Layer 6 of a small transformer language model trained on English Wikipedia (16 layers, counted from 0, width 128). Numbers have three digits each and are written without spaces.
A neuron adds its activation times its output weights to the MLP's output. To switch it off is to set its activation to zero at one token and run the rest of the model.

Output weights of the MLP neurons that the questions are about. A number n stands for (n - 500) times 0.00058.
n16: 507563421454495510469497657535529583528509581525449497558505490460530561608603519396435477546652416497569352334421615554464453469369484397541437542463409438422601647466534579304525393477423443551601562625393369559528552659492483306417611306482660558476479590568513382639551559619426408574535447510342408485553403596261425531561530547465571508525420535536382537421390587444614575586460
n58: 619362557444574479531382529452472558384700518560460550460411504503520372547564500478468496624529662293584519603434482273496637511259773341531528574565656685859456694466425354447693511540588539458496687523385333553432424468485214239420559504125553655466480514452418540553416676657469466352449362521471568504545444431584514541555507615671302155417535471588574530551021679504551420675600
n91: 446681477329518423587335616503444507590588467648591609497457576386533438605410552384611324341523332736580521448785359540662421300326374531453439574318320478632540605638612396298604357513497526633457657619517651439621615423599487397524666302447392536301626541448557438280548650535516500440569659500385428387321440563398487599513523492633481451451413572553661353447636506564532283594558
n109: 290531527599494310555430573419464476396516503517468548586526538477637296620453542369629417528548511814352460439533503408301680531593470444286493567816591591424500599586457605547466624572449554582521500496398335372348464437529351461654460483284763490490375526545394925522311640603380580342514472379538270455601576211480459486472538494455422496500667469479647547691439446603574414588707
n142: 496492516456446524590411513683595529712675667662646350519356230442577450641690613479430563442175457306504308491508650432736526882448464181285315431512589418529380688274633647491451359783338650734438603526601201743480437456517568461591571537332519385516450616636683529500452504312382372382433632257645335558379404392761541547592441615367305270562289393563466704554754516324522579671582
n235: 449453479464584509286535678375388690310437437476382586465462297389454479547512369591457563538462587387385379533497591628605591500659534556336458488515448497637534417412404580412586526509668646619800571542272663488453388494429404656437528584506591627371459605570478261533422585467438657627353350512469572472422401459597559561424638482717447759398447426541427497415621346536416571610405
n239: 452250412633510618366532591601467577440414532667291570542634545422404611500605611507514444570500493493442500649487609550396635500457519533453409470527449592653566389398590550478401658392430486613587384277769471439464507375590410613424647542271491583582519597643571396446373729594516155465193538531413329510344272726449345236595567418686582567427717414415369332489504641456575642671445
n276: 539302444586590619693415351402582399530625453648497596377283316524290425691335463518386562362388676504686379424462535304670387642503535483351654493350412490586478422628373576541663563500675458379294486489687654623588555601661372271549510605387352615514523465628678593511135479455422497331373353588489466598707372529584439365602394497297690646568645525401379510609492489521484471560777
n373: 494506419518609577623477609452630439541418143531423480497707564470471461478403521641655410478532606321248534487558584801494650542313357351552497640415431425682564342433434357723516319417490478442574375602409440534455563664510322540442262538461515630437518614428598389390725475626458548585609465409548623567590500366407623566367545500479539398459625554455494494420541645355566541528340
n401: 483525557643594288445552438565445591401547449390446519288678504718493228878344466533428452434518481692554676382469528675226397371385298645399504542446592569391518597587489622500321466387588557472420545470654435518531610634296350591374614649478510522503632469408507695511511599405648368444569526372307755442386497569313345542596606485274377624623892453474603328412736475507378504386400

Each question names a token from some text and the token that comes next. It shows the activations a of the neurons there, in the order above. A number n stands for (n - 500) times 0.009.

Then comes g, the gradient of the next token's log-probability with respect to the MLP's output, scaled to length 1. A neuron's effect is roughly proportional to its activation times (output weights . g). A number n stands for (n - 500) times 0.00071.

"k ", then "before "
a: 499500500491498498485562733591
g: 337442456657353466368671407526437310414557528726791485555413485559584264688475481416408399357308458421644652376520453502506508511693517584496606466469444660562589438460463676276377503497313369610501464507581521387538503433492567264615603530304396541847538640680843575645670467358465278461510439312289418539364332675511261467711495455556501346552579378463835629479452542593475680357651
Which neuron, switched off, raises the next token's probability most? n373

"z", then "el "
a: 485500498529500500492525635500
g: 430549521628554277614554374411518510420375485364636415282403535328385505192419433374519611387491577489422365422608385730530638600551424534573458567610361140478616491640576539636265324587506525362794712393501722546630359566487533608409422510812623436612503674217507347585551477472448673510366528477564540717516633353596511559515637485423744651437404477347528433619511410217484645707299
Which neuron, switched off, lowers the next token's probability most? n373

"d", then "-"
a: 489492638500500499482483500500
g: 419619652452736477633325593407705592595383641334495403279548417281318487377537801441348390613511444692541341597495477688404472381286656184541537477552439573540447391533578429600585434412427375435680767525589397416472584405280400614448526400530643423493560462472473242553337520645564344678608637579574668303500524345629329875358734386490617418539605344578492355526514440664479607568502
Which neuron, switched off, lowers the next token's probability most? n91

"on", then "t"
a: 486500498903500500636503483500
g: 200641813468327827549522442623443598449273423795333177718489620198596543527650630648393404396474530586478545492554654483398597358379478413492445368435452551434541505624482444574617521449516562383704398498216472422422563419620451515550651405337458618378415651676339251530424421355520494272492513416485593603406735676566459620538550354536621423693465503514570419483337556750536660399554
Which neuron, switched off, lowers the next token's probability most? n239

"wh", then "e"
a: 619540481483495669500500487500
g: 460477353574598524525738441609570661596504539383626454420589465673462621620246534768534518583668475436460456326449477504366671408512688373489556554434642745464298748551655486501286320670703256334613561804425489485324650415493399518285328449576416517318572304463307483318484397697493608351554613319497595561517517527340669486492401689340273565538530357634526355451590552610531229366603
Which neuron, switched off, raises the next token's probability most? n235

"ov", then "ell "
a: 494500497974500635482487581500
g: 563371502583560432569518633592495463509508693270337441476294732615392391213532398602749793348413691604367446656604504490465548556461535643383452537493577385524330517623587499535253354506575403364509461495641485598593344669411464237508780714589520553516363752292208226639615533495665525575381418600604461643587377498622453445319423501658520563301501554296636438527540342497543553528241
Which neuron, switched off, lowers the next token's probability most? n235

"H", then "all "
a: 576490486489500484500498495500
g: 412327338432507566601445335314382645399440580598468221553533544539543631221368446554692730436505635581366476593422396461459422423513607680437404517180577554411402574691402318508334590628460455549386665810692499599458548365253572631593689354593313410294373615572622635601381340766553603470527406454702499417469444371644546361481619479477662563617477447735408667585366300388724519544516
Which neuron, switched off, raises the next token's probability most? n16

"An", then "th"
a: 482486500699486486500499500500
g: 383322553830566568478311614076237460456570381246785550447214389594522546520322444288596490612415409417644581682475475554571493387629417662405536554470526617399553710373400500487502538676468507421495519724354463389453729527576282528545713468564626548587573360614597490353388494750505366366616353735355410464366683473316453689656460443436502526468498469513590492691467532474597459389662
Which neuron, switched off, lowers the next token's probability most? n109

", ", then "when "
a: 491534494500500634633498493483
g: 503293588551547339328506626493536512475722495587681493468285594484401398594376579518566458514271705545490578584444615524410537727537429765495609661508455604525581412354622674714533702656568401563396527404368675413378575406561592432554717418288393738395249759727418482581583517568476502452446539502438327411216502466399393283595345311457543511303440350362700416625560192558321612358671
Which neuron, switched off, lowers the next token's probability most? n239

"was ", then "5 "
a: 492520498499873499500497484539
g: 395466644571479526485410263435590523645521584481408355526379515400393471418584418228630532540568585422238573318610407720574653388347355471599369415445360706568573450364698206323334633480354563612478724588426520497546598460511612426474505310657398492780430378611476748513716312484469432558335632409415731485697778587328364595476409408692534526673379541521576502588339578478688261689556
Which neuron, switched off, raises the next token's probability most? n142

"were ", then "tour"
a: 490597498500854495500500481572
g: 407400518604486590518683570304222621587440494507343752639566435427739499347697630670621517351383341496358621498530638680462580546460352574343441522598379361562651441395354563481636266400349295549585424663324653673363499448471360744399495635488524464281418738493531662350338498472539568476440538762491453393489499381634628489432580542367582591472362377737547648527558256228476788366503
Which neuron, switched off, lowers the next token's probability most? n142

"ings ", then "of "
a: 487500483500500500487515816493
g: 452553655394860471349620342383464318209517530483382637391256472479592380351570592306519360640554623482697463520307633672499160429624634567572544569406488366621584705418487768538697460528452495488670354655383488587646401656631672565446521399623331522561484387743487447524354310478280532547730425620511524378554588625573502433599521479389306331333491449262522561591598503306405543649440
Which neuron, switched off, raises the next token's probability most? n373

"ass", then ", "
a: 481500500500500497494483656500
g: 653619579671531381389575350453352121447369491579668580547389398584678527662549202516398494406331555579567528403463572385526610575540604406445425232341513451387551565419635379608270448579574540782432585475526413460663484669319613394708377704655457311735372450720587375364502638463493449549285461336586538368600378728450397330679498358594559349601507379417580651726543425560500510458760
Which neuron, switched off, raises the next token's probability most? n373